Layer 11 of a small transformer language model trained on English Wikipedia (14 layers, counted from 0, width 96).
In attention head 2, each number of a token's query is one row of weights dot the token's vector x plus its bias. The head spreads its attention over the tokens so far by the softmax of query dot key.

Query weights of the head. A number n stands for n times 0.005.
q0 (bias 0.014): -10 2 7 36 -8 20 -15 -18 20 16 -11 -5 22 -17 20 26 36 8 12 -18 2 -28 -44 -22 15 -18 -29 12 -6 28 40 -45 -20 22 -36 17 2 -3 32 9 19 15 -20 -33 21 -14 -3 -24 -14 6 -27 -11 8 3 -19 -6 -56 -1 -15 -2 -3 -10 0 -3 -29 -31 8 -8 -3 -14 -8 -11 9 45 35 15 -15 16 -31 0 33 2 -34 14 -12 4 -9 10 13 -2 -7 -5 63 -25 -21 14
q1 (bias 0.123): 14 -51 -3 62 38 14 -27 -30 33 -21 10 -3 27 -29 -2 -22 25 -51 13 -43 -20 -6 -16 36 -44 35 14 9 34 36 36 -17 9 -44 -10 -31 21 11 -18 -8 25 -13 -59 3 16 22 3 7 -47 21 -16 42 35 24 52 -39 -13 20 -3 -27 -33 -18 43 -79 -7 5 41 -9 43 0 19 30 32 -2 -35 10 -25 22 17 -34 4 -29 2 -40 -10 14 -11 -3 -10 4 -16 -44 -47 16 -15 -33
q2 (bias -0.131): -36 -44 -30 4 -9 0 16 -25 -11 24 -4 46 -27 42 -12 -29 20 -11 24 -66 -22 9 -2 -8 17 3 -27 2 -12 -13 -22 1 9 -8 -6 -3 0 14 -46 19 -10 -26 22 -6 9 -13 16 16 -22 14 -35 29 16 15 29 -8 -35 31 32 -28 1 -11 16 -28 6 20 40 27 -3 18 12 -20 -22 -35 -26 -26 -27 46 3 -24 26 1 6 -5 21 11 27 -74 9 -10 -7 2 -19 32 35 7
q3 (bias 0.451): -1 -44 -21 -38 -12 27 -26 5 2 27 4 -31 25 11 51 -4 -13 -43 94 56 13 -12 11 -22 -10 -88 -46 -9 -13 26 -15 25 -8 35 47 -17 43 6 -7 -18 -58 -14 -8 23 29 -79 -39 18 11 27 -14 -4 15 -49 -4 68 -18 -18 47 20 -8 -6 14 6 1 5 1 38 -5 -5 -8 18 -10 2 5 -18 -37 -59 -23 8 -50 32 -46 -4 -39 6 57 25 17 10 21 37 -31 20 14 19
q4 (bias 0.003): 30 0 27 -51 1 6 40 49 -12 -6 -9 47 2 -8 30 -32 -20 35 -11 -29 26 -48 -11 42 13 48 -21 41 11 -11 -49 -42 29 25 2 -6 -28 -21 -18 -29 29 -60 15 -11 -5 2 -8 19 19 -56 38 13 8 6 -7 -47 -19 -19 16 33 1 -2 2 -33 19 3 -17 -12 43 3 12 24 1 38 -2 -36 -31 -33 -15 32 9 -11 2 -39 -3 25 22 -10 21 21 -39 5 -31 10 26 -9
q5 (bias -0.117): -8 -39 3 66 14 -2 2 -11 -11 35 38 33 -31 -12 -15 27 -9 13 -9 -5 24 5 -14 12 24 -22 3 -29 11 34 -8 -19 -14 -6 0 -21 -29 1 -17 -58 -6 10 8 40 -42 -33 -29 -16 13 19 -1 -14 -15 26 -15 -17 -17 12 38 23 -14 -9 0 11 -78 14 -16 4 22 17 -17 -8 26 2 14 25 18 -8 0 4 -27 -50 -13 -11 -14 -23 -6 28 17 12 24 75 -24 28 1 -43
q6 (bias -0.143): 11 -4 -23 2 -24 0 11 8 24 -13 12 -46 -5 -9 7 11 -11 25 -41 -7 24 -7 16 2 -19 -30 -31 5 -10 -30 27 1 6 -25 47 -2 -6 -3 22 -18 11 23 -5 -34 -5 24 14 -34 19 60 -32 7 30 41 32 -7 12 5 33 36 10 11 -50 10 12 24 -8 28 -31 -69 6 68 17 32 4 16 -15 39 -7 -19 16 -34 -10 8 -44 16 9 26 -23 -3 27 -67 -17 25 22 -28
q7 (bias 0.020): 18 -13 -7 -20 -14 -9 -22 -21 -11 10 28 -20 44 20 -33 42 1 1 -16 -5 -62 -12 1 -20 -35 18 29 39 -21 -29 -14 19 -21 0 -7 -27 -4 -13 18 -16 20 -1 -2 29 14 -26 -21 5 4 8 2 -1 18 14 26 13 -29 21 -22 23 6 25 -10 2 19 22 -14 16 -13 36 -5 -21 1 -12 -14 24 -25 -31 -19 2 8 13 48 4 -20 -12 28 -26 -31 13 32 -15 65 -9 -44 -21
q8 (bias -0.026): -46 -10 -6 32 49 1 -13 -25 -2 8 7 -15 -15 -13 16 -54 12 -36 -48 -57 -3 -13 24 -40 29 24 25 23 -32 13 -48 -21 39 -15 -13 28 -25 -31 4 12 11 18 -58 28 -7 5 10 -20 3 46 28 -55 13 -22 6 15 17 -36 -9 24 8 2 6 -35 8 -35 -25 64 -21 40 -4 36 13 30 10 -11 6 -16 42 -20 0 -9 31 -29 0 10 -36 41 2 -41 11 11 -29 -7 1 -18
q9 (bias -0.192): 41 -15 46 -5 18 14 -14 -14 -5 24 -21 -24 -9 33 49 22 -39 -10 68 17 -4 11 -10 -24 7 7 19 -11 -47 -16 -8 43 41 -37 2 37 57 -37 8 -12 0 -18 0 -44 -11 -18 -32 3 12 0 11 41 -53 27 -35 -12 -13 -53 34 8 -11 27 15 -4 -33 4 -25 26 17 0 -23 28 32 -35 -74 29 -28 10 -21 12 -72 29 -48 -46 1 11 -45 -22 5 -8 20 -34 51 20 34 -34
q10 (bias -0.048): 12 -11 -13 -13 14 -35 -7 -17 50 28 18 37 9 -29 3 -20 -7 -25 -19 9 -13 -1 -29 21 -14 9 21 -5 6 -14 15 -56 -44 15 -26 -22 -8 -36 4 3 17 25 13 19 -10 2 -31 -38 -11 -12 16 7 -1 -9 8 26 -4 -16 -7 -9 -22 -1 20 -1 3 -30 4 7 -27 -3 16 -14 -3 -28 8 -1 -47 1 57 37 23 8 -20 9 55 9 -6 4 -22 -15 -4 2 -21 -19 28 56
q11 (bias 0.363): -30 -31 3 -11 -26 -21 2 -29 8 -69 -9 29 -8 7 -8 2 31 -34 -5 -54 9 43 8 34 -26 29 -22 -25 0 27 7 -4 5 -16 -17 -41 43 -11 7 -3 -20 82 -36 -9 -4 -28 2 49 51 16 28 -38 -29 45 -33 -8 15 -7 50 -61 -24 -22 -2 39 3 -16 63 13 -7 24 18 42 -65 -8 5 10 -4 -1 3 33 -39 -22 7 74 -23 -14 19 42 44 -14 -18 8 -16 12 24 13
q12 (bias 0.102): -6 2 3 -1 -22 15 -42 -15 20 17 13 13 1 -26 29 31 -27 22 -13 58 5 -3 -24 -12 -24 29 25 16 44 35 -15 -3 25 27 14 -6 -58 24 38 28 -32 -17 -21 19 -13 -4 24 -12 8 -8 -25 10 10 6 -1 -14 -15 -31 -64 73 30 23 -34 -25 -1 21 -30 4 0 -30 12 2 -8 -29 -21 6 20 21 16 -8 -3 -6 4 -11 29 18 15 -58 14 4 28 -11 -13 -6 -41 -4
q13 (bias 0.210): -26 -9 -19 -20 -8 34 -13 -1 -6 1 40 11 -28 26 9 -40 10 -14 -31 -1 -12 1 46 -26 13 7 24 -47 -4 25 20 -2 7 4 26 -5 43 -21 -4 12 -24 -35 -34 -12 21 23 23 -13 12 17 14 -11 -27 5 -14 -33 15 -2 -3 3 4 1 11 25 20 -37 36 -20 -35 37 6 2 -4 -23 22 -13 6 -7 -36 1 -9 35 -4 -41 -26 14 31 -1 4 32 -32 19 -22 16 9 -1
q14 (bias -0.308): -40 41 8 20 9 6 8 37 -5 16 43 -12 18 55 24 -28 -6 43 -30 1 41 7 43 30 13 27 12 -19 -22 11 -30 -47 7 13 -9 52 -47 6 6 -11 -40 30 -18 -18 47 -86 14 2 44 4 3 -8 0 -17 -29 -29 14 48 -41 8 23 -41 43 -22 -7 -19 -46 -1 8 15 -7 10 -7 -23 6 35 -11 14 45 15 -43 5 42 -23 -31 2 -34 31 -6 -8 -12 -39 35 -15 -9 14
q15 (bias 0.340): 38 16 6 -25 30 -7 -46 31 -1 25 -9 4 -28 -21 -8 27 -3 -30 6 -8 4 42 -15 -4 15 20 20 33 -26 -31 35 19 8 -19 -12 -27 -5 36 10 38 -6 11 15 -50 19 19 17 -6 3 -12 -35 32 15 -1 17 6 -16 23 -38 11 19 -24 30 68 25 26 -2 -15 -33 37 11 16 25 25 -8 -9 25 22 16 -9 -50 -3 18 9 -12 -9 -40 -3 -65 -5 -2 -33 -23 -2 -51 27
q16 (bias -0.097): 2 15 -40 -18 -36 25 32 -4 -14 -17 20 -5 -41 -12 11 92 -31 -32 15 35 14 11 41 27 -34 -24 13 -12 20 34 0 -23 -13 -29 40 -44 -3 3 -10 -3 23 21 -38 8 -29 33 -20 -11 -22 -17 17 -13 -21 -42 35 14 -36 -44 10 -1 7 -15 -55 -43 -31 20 -7 19 -37 16 -18 -4 39 36 16 22 -25 23 33 -32 32 -30 47 15 21 -6 2 -2 30 -26 23 -6 27 15 24 27
q17 (bias 0.194): 3 -27 43 -8 -37 -35 40 -14 -3 -17 -7 29 6 15 -17 -35 -5 19 -7 14 -6 19 -11 23 2 -33 -22 17 -32 11 -33 -3 24 -12 69 -24 -29 51 18 6 -28 -2 5 23 -14 8 22 -11 46 -20 12 -2 -21 3 -6 -5 63 29 0 -18 24 -12 6 14 29 -25 -40 -38 17 22 -11 -44 9 16 -14 22 -1 -3 0 -11 4 -12 -3 8 -7 13 -14 8 -13 18 35 -27 1 -15 -23 25
q18 (bias 0.086): 35 -13 -2 -4 54 -3 -40 -18 17 -1 36 -36 7 -46 40 39 -11 -61 -10 21 -22 9 -16 -14 -34 -24 61 8 -17 -22 -31 66 -12 -25 -59 5 22 1 23 8 3 37 -45 -18 -30 10 22 -17 6 18 -5 -16 22 -48 10 12 73 -29 -11 26 -32 -35 38 -28 6 -30 -26 44 -5 10 14 4 35 -29 11 -11 15 24 29 -25 15 -61 -20 12 -3 22 3 20 -25 9 -7 -62 24 -32 34 38
q19 (bias -0.363): -32 -7 -28 6 17 -18 20 -7 -12 22 -12 43 -44 -4 -10 -15 15 -13 4 34 -11 -31 26 30 4 -27 -26 -18 -39 -5 16 2 1 -19 -42 37 21 52 -29 -2 58 -22 -5 2 11 -23 -18 3 51 17 18 11 24 -49 23 17 6 19 -10 -11 17 16 -22 22 -26 38 -27 18 -12 -42 10 33 -3 7 -6 -24 -3 -39 -46 -1 -43 16 -1 17 23 23 -12 -5 -18 -23 3 14 -26 10 -50 0
q20 (bias 0.105): 13 -15 -32 20 22 36 20 -21 -29 19 7 4 14 11 45 -17 29 -15 -14 -1 -7 12 -5 15 -9 -22 -17 48 -8 14 -11 6 -39 -17 46 -37 -20 31 -19 34 -6 -9 -61 22 8 -47 2 5 -1 -17 -1 -12 23 23 -34 -9 -16 16 8 -17 -3 41 -36 25 -11 8 -19 -29 -27 -45 -4 30 7 1 24 6 -4 -31 -8 6 24 39 -24 8 20 -9 19 18 31 -17 -14 -4 22 -57 17 -19
q21 (bias 0.109): 1 19 -35 49 -14 20 -10 -26 20 -22 23 26 3 -26 18 18 4 -21 -5 -15 -21 -32 11 -50 3 -9 31 15 -12 42 -5 7 3 -23 1 -2 -44 -4 -25 1 -10 29 -3 25 8 12 -1 -28 2 -4 -14 25 -41 -90 18 -8 -21 17 32 -9 -9 -29 -16 -35 5 23 33 59 8 10 22 -4 25 14 -13 -46 17 -1 14 38 -65 31 9 1 5 -14 -19 57 56 -23 7 32 2 20 -28 41
q22 (bias -0.114): 18 -1 3 -32 31 1 36 2 -30 7 -21 -16 -23 20 -5 -18 -20 -34 41 -3 22 20 39 -37 10 15 -40 9 -20 -4 -19 -22 -32 -15 15 19 -3 29 -29 -25 59 9 -32 -16 1 -33 -41 31 -28 -22 -35 -6 -2 -23 -36 -11 -52 6 -31 -4 9 53 -35 -36 -13 35 -43 -14 -33 -31 32 53 34 25 -68 34 -18 43 4 -18 42 -2 -10 14 -15 -18 13 28 31 38 -29 15 3 -23 24 33
q23 (bias -0.159): 10 23 -6 -8 -2 -27 -3 19 -31 26 2 40 16 -63 -4 -59 2 5 -1 -7 9 -16 -19 -29 -2 14 -10 -42 -21 12 7 -8 -20 -4 -2 16 7 2 -26 5 23 -18 -10 34 2 16 -28 -29 9 -68 -6 -45 35 28 -2 -26 -5 -11 11 44 -30 -54 -6 57 -6 -12 10 10 -42 47 12 -13 -48 23 27 46 -32 15 -5 23 -6 53 42 -31 -19 -11 52 -2 -9 -53 21 -27 19 -33 27 -6
q24 (bias 0.198): 36 11 30 -34 0 10 -9 24 -6 -51 0 -20 -11 2 -15 3 -35 -28 5 -2 31 61 5 -6 38 28 -3 -5 -12 22 24 26 -16 -17 -13 -45 -11 -30 28 -17 -49 66 14 -27 -2 -55 -16 -18 3 -17 74 -30 29 -12 -42 25 -23 20 55 11 -9 3 -3 18 37 -33 -17 30 -22 25 -17 18 20 7 -15 -11 -9 -34 -34 -20 -58 9 -1 -13 42 8 16 19 -2 14 2 -16 37 -18 30 -9
q25 (bias 0.191): 1 -38 -3 -3 66 -41 -36 -19 39 6 -26 8 -21 -14 -43 -17 26 -7 30 -16 6 -9 -13 -7 -13 21 23 -17 -10 41 -24 -26 13 4 27 -2 17 -33 -27 21 48 9 -27 2 -3 -8 -18 -45 35 -21 13 -21 38 4 20 29 -43 -4 -40 2 14 -27 -18 75 -24 -28 24 6 -10 85 -2 35 65 -12 19 -27 -6 8 18 -30 -37 -21 41 -9 -28 3 43 -42 -9 -56 3 4 -22 44 22 28
q26 (bias 0.156): -43 33 -8 25 35 -35 10 -33 11 11 35 -27 -78 -30 9 -15 -7 -51 -8 -5 40 -23 -6 32 3 -9 19 -1 3 -12 -28 4 32 -19 31 29 -27 14 18 -28 36 5 -4 2 24 6 -15 33 -42 -3 -7 4 -25 2 23 -2 1 9 -14 2 -14 30 -20 -45 -16 -8 7 -6 21 -18 10 -16 7 31 -5 -32 -3 -16 -17 -5 20 13 3 -11 50 25 -9 -4 -49 17 -11 -20 27 -10 42 -6
q27 (bias -0.148): -17 -25 38 -19 37 12 -17 -13 19 -37 -29 13 -14 -2 24 -10 54 55 -16 2 23 -19 10 13 31 2 -32 -11 -36 -7 -21 2 64 -39 -29 0 -4 21 -2 -62 4 -3 -34 -35 -12 -17 20 53 -3 -49 -24 -27 -37 9 9 -5 -15 9 -15 -2 -24 -30 -21 16 57 -8 -4 -29 12 -24 -29 62 -11 -3 6 67 -19 4 -28 -44 51 34 10 21 35 2 -13 32 16 10 12 32 3 9 -21 -47
q28 (bias -0.020): 10 11 7 -16 14 25 -38 69 -12 -17 36 43 40 17 16 7 -3 30 -12 34 35 58 -19 -14 -33 25 -43 -6 -26 -5 -8 43 39 -8 -6 -30 6 11 16 12 -26 17 -50 -27 -34 -48 41 54 12 -9 14 -43 -2 44 23 4 -24 -34 -4 -5 -17 -58 2 8 -5 -33 -41 -23 -35 -21 -10 -45 34 -13 -2 -10 -25 -9 1 34 33 25 -18 -11 20 -7 -11 -28 -14 15 12 19 21 50 -38 11
q29 (bias 0.259): 1 -11 -58 5 -8 2 -17 46 15 -7 -22 -23 18 24 21 -5 4 -49 36 2 -22 -11 -22 24 10 6 -11 -12 -15 -22 -8 -6 25 34 15 -51 47 -20 -12 -8 5 -48 -21 5 13 -1 -11 -35 33 -13 -30 1 -37 39 4 34 1 -55 33 10 -36 -21 66 47 -20 -12 -6 7 2 31 53 21 32 -9 26 5 -3 -1 19 -25 -43 -27 -18 21 -22 -10 24 17 4 -38 14 -2 37 36 -16 8
q30 (bias 0.118): 8 -16 32 -34 -12 -90 19 -4 -31 11 23 -9 10 -9 -10 17 -19 -12 -16 2 -8 -49 -10 -26 -1 -16 38 -14 -18 6 15 -12 13 -4 -21 15 -21 -10 25 39 -10 -60 -18 23 4 7 45 -2 -34 7 9 -19 -21 15 24 6 8 -66 -19 -17 37 -51 5 10 -50 65 35 -12 -15 -15 20 20 4 31 5 -19 19 27 7 -19 -44 18 -31 -15 24 17 17 -7 36 32 -4 -10 8 27 54 25
q31 (bias -0.208): -37 34 -62 20 -22 6 -42 -25 -11 4 -10 -3 -75 -41 -18 1 10 -6 8 -6 3 33 6 22 -20 -11 6 4 -31 15 7 -3 -13 6 -14 -35 6 3 41 31 -53 -24 -20 10 29 6 -24 13 6 11 9 21 -2 13 22 29 1 25 -35 -4 29 -2 12 -71 1 -29 -30 -20 -16 -19 -21 5 1 -12 -8 8 22 10 -36 35 12 2 20 45 16 -18 16 37 -12 1 -10 -3 -6 13 -24 -21

Each question shows a short text with each token's key, already scaled and adjusted for position as the last token sees it. A number n stands for n times 0.012.

Then comes the last token's vector x. A number n stands for n times 0.046.

0 "al": 27 12 29 -37 -35 36 37 -20 -3 -31 -48 3 3 -1 1 56 -8 14 -15 15 15 -21 -16 -8 -41 -23 89 16 11 -17 17 -1
1 "th": 32 -4 14 -69 -53 28 29 -16 1 -49 -27 1 3 -19 0 50 -18 9 -13 23 25 -36 -29 -4 -39 -30 35 -3 0 -2 -7 -3
2 " car": 9 9 29 -71 -48 21 22 32 0 -36 -28 -8 28 -15 -20 38 -31 22 -11 -9 4 -17 -36 12 -50 -28 39 7 5 -13 22 14
3 "e": 30 32 7 -46 -31 1 14 -10 29 -4 -16 12 -1 -25 -17 10 15 -29 31 0 36 -34 -19 11 -17 -27 9 -8 29 -10 17 2
4 " professional": 16 15 21 -72 -49 33 23 1 20 -39 -35 25 16 -1 -20 50 6 8 2 -13 6 -29 -44 20 -61 14 10 15 23 9 8 14
5 "s": 20 36 15 -70 -52 35 15 -9 8 -53 -26 27 14 -4 5 20 13 16 4 11 29 -27 -37 5 -46 -29 10 12 25 4 30 22
x: -20 20 0 38 -10 8 -31 -24 4 17 12 44 -29 -16 42 12 12 -10 -9 -16 16 4 -15 -10 23 -3 -24 22 20 1 -29 -1 26 -22 1 -3 -20 1 -16 -22 -11 -22 -42 1 5 -2 4 16 -46 -5 -29 25 25 58 1 -50 6 -7 31 -38 -8 -14 -3 56 -25 26 33 -15 -3 55 -7 -34 15 13 -6 -29 -11 9 16 -29 -20 -8 -22 20 18 31 0 22 12 1 1 -38 1 7 -10 -9
To which token does the last token give the most attention? 4 " professional"

0 "ft": 27 12 31 -37 -33 36 36 -19 -4 -31 -47 1 6 0 0 56 -10 13 -15 17 15 -19 -18 -8 -42 -24 90 16 12 -18 18 0
1 " him": 1 19 26 -48 -43 14 13 3 5 -35 -24 13 1 7 -10 40 -5 26 -7 12 48 -34 -35 46 -31 -19 22 32 37 -23 30 8
2 "self": 17 14 18 -64 -61 22 25 -11 -5 -34 -31 16 5 9 6 30 9 15 6 0 27 -45 -36 18 -35 -15 32 17 27 -20 10 0
3 " was": 18 2 16 -45 -45 12 10 4 -10 -38 -20 -12 13 16 13 36 4 5 -2 16 31 -36 -2 18 -29 -36 27 15 33 -29 11 31
4 " a": 16 6 5 -51 -55 12 -6 5 -14 -11 -15 13 0 0 34 31 4 23 -18 -6 41 -27 -27 38 -41 -55 24 11 36 -33 19 28
5 " football": 5 37 52 -69 -39 35 11 -18 5 -35 -10 14 -11 12 -22 48 -3 14 -18 1 0 -30 -49 27 -52 -17 18 11 30 24 1 19
x: -37 31 -24 57 4 -1 -31 -17 -26 15 5 70 -21 -12 8 -33 12 -43 -20 -21 -14 18 -34 2 9 -7 -16 19 9 -13 -21 -9 21 -30 23 -20 14 3 10 -31 -2 -15 0 -20 11 -16 3 -13 -25 27 -19 3 -15 42 14 -32 -4 -11 48 -7 -25 7 9 38 -16 -10 31 -13 11 43 20 -24 4 37 1 -31 19 -25 16 -33 -7 15 3 15 14 3 -13 -7 8 35 17 -29 9 29 6 4
To which token does the last token give the most attention? 5 " football"

0 "×": 27 11 30 -37 -33 36 37 -20 -3 -31 -45 1 5 -1 0 55 -9 13 -14 16 15 -19 -14 -8 -40 -23 90 16 11 -17 14 1
1 " 5": 15 -8 32 -52 -48 25 33 -15 25 -31 -23 2 1 -27 -4 32 23 9 -3 32 31 -26 -10 25 -50 -10 32 18 -1 -14 -7 -3
2 " km": 24 32 16 -36 -24 28 1 -15 10 -64 -3 -20 16 -1 -13 42 -6 -10 7 26 -15 24 -44 9 -61 -11 23 10 18 0 19 -3
3 " re": 12 12 0 -58 -24 14 10 8 10 -36 -4 -6 24 -33 5 30 -20 -18 5 24 -14 -32 -11 7 -34 -32 31 23 34 -15 22 19
4 "la": 31 45 -5 -77 -19 18 26 11 23 -30 -6 -29 -18 -24 28 -4 -14 -6 -23 14 20 -39 -10 5 -29 -50 29 47 19 -15 -16 17
5 "y": 2 38 -6 -71 -35 10 18 -6 20 -32 -27 -13 -5 -14 9 23 5 -29 14 6 2 -34 -12 5 -33 -56 29 23 38 5 5 25
x: -39 34 -3 1 12 -33 -41 -21 -15 -4 27 16 -25 -25 25 -15 -1 -24 22 1 12 2 0 -7 -3 13 -25 16 4 9 3 -18 33 -6 -1 -17 -16 -11 -24 -40 -18 5 -2 25 -15 -34 23 -26 -49 33 -24 16 -7 41 37 -17 -3 16 31 -43 -8 -20 -17 67 -12 6 24 -11 -5 17 33 -12 58 50 -37 0 -5 10 -7 -4 -5 -22 15 -15 -5 -12 11 -15 21 23 -1 -15 38 22 -10 -14
To which token does the last token give the most attention? 0 "×"

0 " ": 27 10 29 -39 -33 36 38 -19 -2 -29 -45 1 4 -1 3 52 -10 13 -14 16 15 -21 -15 -9 -40 -25 91 17 11 -18 15 2
1 "put": 11 45 29 -44 -31 16 13 -3 26 -51 -20 7 -10 -5 -7 51 -1 7 -3 20 6 -29 -24 12 -41 -29 36 36 9 3 -14 7
2 " you": 6 18 25 -43 -36 28 33 30 0 -30 -27 6 1 -4 -13 43 38 18 8 -10 30 -40 -28 39 -11 -28 18 19 29 -11 18 19
3 "r": -7 8 -1 -39 -46 14 32 6 -6 -56 -11 10 4 3 -32 38 11 20 -16 -1 28 -36 -27 44 -41 -35 -5 22 51 -22 4 30
4 " own": 27 28 11 -63 -43 32 28 -8 -12 -46 -2 6 11 5 -22 40 15 4 7 -4 34 -31 -34 26 -44 -11 23 16 13 -10 8 16
5 " ": 29 -1 18 -77 -53 47 23 15 -10 -33 -23 13 8 -20 17 13 26 1 -1 -6 44 -42 7 13 -46 -49 27 23 41 -34 23 18
x: -3 31 -14 18 1 11 12 -3 -3 23 8 26 -34 -47 10 23 12 1 -25 -16 20 18 -20 -18 10 -13 2 12 13 22 -20 -7 27 2 40 -9 -8 -40 -19 -23 -4 0 -46 -5 -14 4 7 -11 -31 7 -17 2 -2 34 11 1 14 -8 82 3 -9 7 -10 64 -1 -19 49 -26 -12 -21 22 -37 -7 14 14 2 17 -28 22 -33 -6 -7 -7 -28 10 17 -20 -21 -14 9 5 -43 24 13 -13 3
To which token does the last token give the most attention? 4 " own"

0 "]": 27 11 27 -36 -35 35 38 -19 -3 -31 -46 3 5 1 -1 57 -7 14 -17 14 18 -20 -15 -6 -38 -24 88 16 10 -18 16 -1
1 " where": 33 18 7 -70 -43 38 34 6 12 -44 -26 -20 3 -35 8 41 17 25 -8 33 37 -15 -9 16 -39 -26 26 22 -2 -13 -7 8
2 " the": 12 -2 -3 -35 -62 34 34 -7 -1 -23 -24 -1 -2 -26 3 53 14 21 -18 16 34 -20 -7 13 -44 -49 33 12 14 -15 -8 23
3 " a": 21 9 0 -55 -55 31 22 24 -1 -21 -15 6 -14 -24 9 14 11 12 4 4 28 -31 -17 28 -50 -53 22 -9 20 -20 -1 32
4 "ctor": 5 28 -2 -71 -60 54 41 -6 19 -38 -29 21 -21 -21 3 41 13 11 -6 18 -1 -30 -46 29 -36 -39 18 0 14 6 12 20
5 "'": 5 34 3 -68 -58 28 29 5 4 -43 -44 6 -7 -11 11 21 32 13 8 10 18 -31 -24 16 -47 -49 23 23 15 -21 8 37
x: -35 6 -8 27 9 -17 -15 -26 -7 49 16 16 -52 17 23 -1 7 -29 -1 -11 8 48 -11 -40 8 6 -36 3 13 3 -17 -2 13 7 7 -23 2 7 -1 -48 -6 -2 -50 33 -3 42 3 15 -40 41 5 -29 10 65 15 -34 12 -12 47 -15 20 -4 -17 53 -6 13 16 -11 14 -9 18 -44 10 43 -3 1 -13 -16 -5 -3 -31 -3 -25 0 -9 -1 -19 -2 -10 1 17 -29 4 17 14 -12
Which token does the last token look at most, and with what share of its attention? 0 "]", with about 60%

0 " only": 27 13 30 -38 -35 36 37 -20 -4 -31 -46 3 3 0 0 55 -7 13 -15 14 16 -21 -15 -8 -40 -23 87 16 12 -18 16 0
1 " that": 17 22 27 -52 -40 31 25 -6 19 -48 -20 5 -13 -23 1 45 9 28 -12 29 41 -22 -11 21 -33 -24 22 14 8 5 -16 9
2 " the": 10 7 7 -37 -58 38 38 -2 -1 -34 -26 0 -11 -24 0 52 13 18 -20 10 30 -23 -10 9 -44 -47 29 12 22 -11 -11 21
3 " new": 0 32 12 -60 -41 57 31 5 2 -20 -17 4 1 -31 -12 35 4 16 -17 15 20 -49 -33 13 -47 -7 16 11 30 -13 -8 16
4 " work": -1 19 21 -69 -49 31 27 21 24 -44 -27 19 -12 -11 -25 33 -4 17 -6 7 29 -29 -52 22 -22 -20 15 0 8 -1 7 19
5 " would": 13 16 25 -38 -56 15 26 31 -17 -46 -18 3 4 -9 4 34 15 22 1 16 36 -28 -1 18 -25 -31 19 29 33 -25 14 24
x: -6 12 2 33 26 21 -17 -28 -48 5 6 18 -2 -38 -4 28 -25 -21 -16 -16 15 16 -25 -18 31 -11 -45 -1 -5 20 -9 9 -2 -22 21 -5 -9 33 8 -30 -22 -41 -11 8 22 21 -4 13 -35 26 -32 -22 24 40 41 -50 12 2 27 -28 -16 5 2 70 13 10 32 -6 2 27 7 -38 26 4 15 -1 -23 -7 8 24 8 2 1 -6 -1 -5 3 0 13 -30 -30 -32 5 -2 26 -31
Which two tokens does the last token look at most, in order? 4 " work", 0 " only"

0 " re": 28 11 28 -39 -33 36 37 -19 -4 -30 -46 2 3 0 1 54 -8 13 -14 14 16 -21 -14 -8 -39 -24 90 17 12 -18 16 1
1 "la": 36 23 15 -63 -55 29 27 -3 9 -42 -32 1 -21 -23 16 19 -12 22 -26 24 18 -21 -15 11 -54 -52 42 27 3 -14 -7 16
2 "y": 8 21 -5 -58 -39 2 18 -12 12 -30 -30 -7 -2 -9 6 30 6 -20 19 8 4 -30 -14 -5 -35 -51 33 22 37 1 11 20
3 " |": 14 24 23 -44 -59 29 23 3 17 -26 -32 11 -6 -6 11 29 17 9 -8 14 1 -18 -4 0 -32 -24 45 22 4 -14 17 14
4 "\n": -5 11 11 -43 -36 19 17 -22 39 -5 -20 10 -4 -10 33 53 11 11 22 -3 -8 -24 -13 -31 -11 -18 31 26 10 -4 -7 30
5 "|": 16 21 15 -29 -61 44 31 -29 12 -15 -20 -1 -14 -18 1 34 11 -9 19 29 -2 -19 4 -23 -26 -44 48 -1 -8 -22 -11 29
x: -5 12 -3 30 10 -16 4 -35 -27 8 21 -26 -42 -18 7 36 3 -40 9 -24 11 -3 -6 -4 1 -14 -10 14 11 12 -9 -14 32 20 37 14 1 5 -21 -52 -1 29 -6 -9 14 9 -6 14 -62 37 -6 20 -31 5 23 -3 -2 -15 50 -15 -4 28 9 40 -3 -9 44 -15 14 58 12 -25 12 20 -20 -1 26 -47 -7 -30 -17 -21 -6 16 -41 -10 -17 11 -11 6 30 -4 -27 -15 17 -12
Which token does the last token look at most, and with what share of its attention? 5 "|", with about 50%

0 " as": 27 13 29 -39 -36 36 38 -20 -3 -30 -47 2 2 -1 2 55 -7 14 -13 15 16 -21 -15 -8 -39 -24 87 16 12 -18 16 1
1 " a": 26 3 5 -49 -59 24 11 3 1 -27 -19 6 -7 -16 15 33 23 18 0 5 38 -20 -21 27 -49 -48 33 -1 23 -20 13 19
2 " research": 0 31 24 -61 -42 39 16 5 11 -34 -25 20 -7 -10 -17 40 6 27 -6 0 24 -25 -40 26 -20 -29 31 0 14 11 12 11
3 "er": 19 19 28 -74 -54 18 16 -5 12 -24 -11 19 -6 0 16 27 -13 4 -13 1 35 -38 -39 11 -22 -38 25 19 29 3 14 34
4 ",": 19 37 12 -56 -56 20 10 4 23 -33 -27 20 13 -1 25 51 17 24 0 4 34 -3 -19 -2 -28 -19 14 11 15 -13 16 18
5 " while": 13 21 16 -57 -55 25 41 -3 10 -26 -33 -11 -6 -18 5 47 18 30 1 22 15 -20 6 7 -33 -18 16 19 14 -21 17 10
x: -21 18 16 16 35 -9 -15 -26 -17 11 14 29 -13 -29 -24 5 -32 -48 -6 11 20 24 -11 -20 25 -26 -6 -2 -5 24 -6 -2 36 -17 16 -9 -18 39 -11 -47 -16 -1 -13 11 13 18 -12 22 -37 25 -17 -21 -23 39 5 -27 31 -25 47 -1 0 -8 20 73 17 9 45 -11 5 22 -2 0 20 12 -10 -10 -26 -19 -3 0 1 16 2 5 -16 -13 -1 -21 -9 -10 21 -24 -25 8 17 -50
To which token does the last token give the most attention? 2 " research"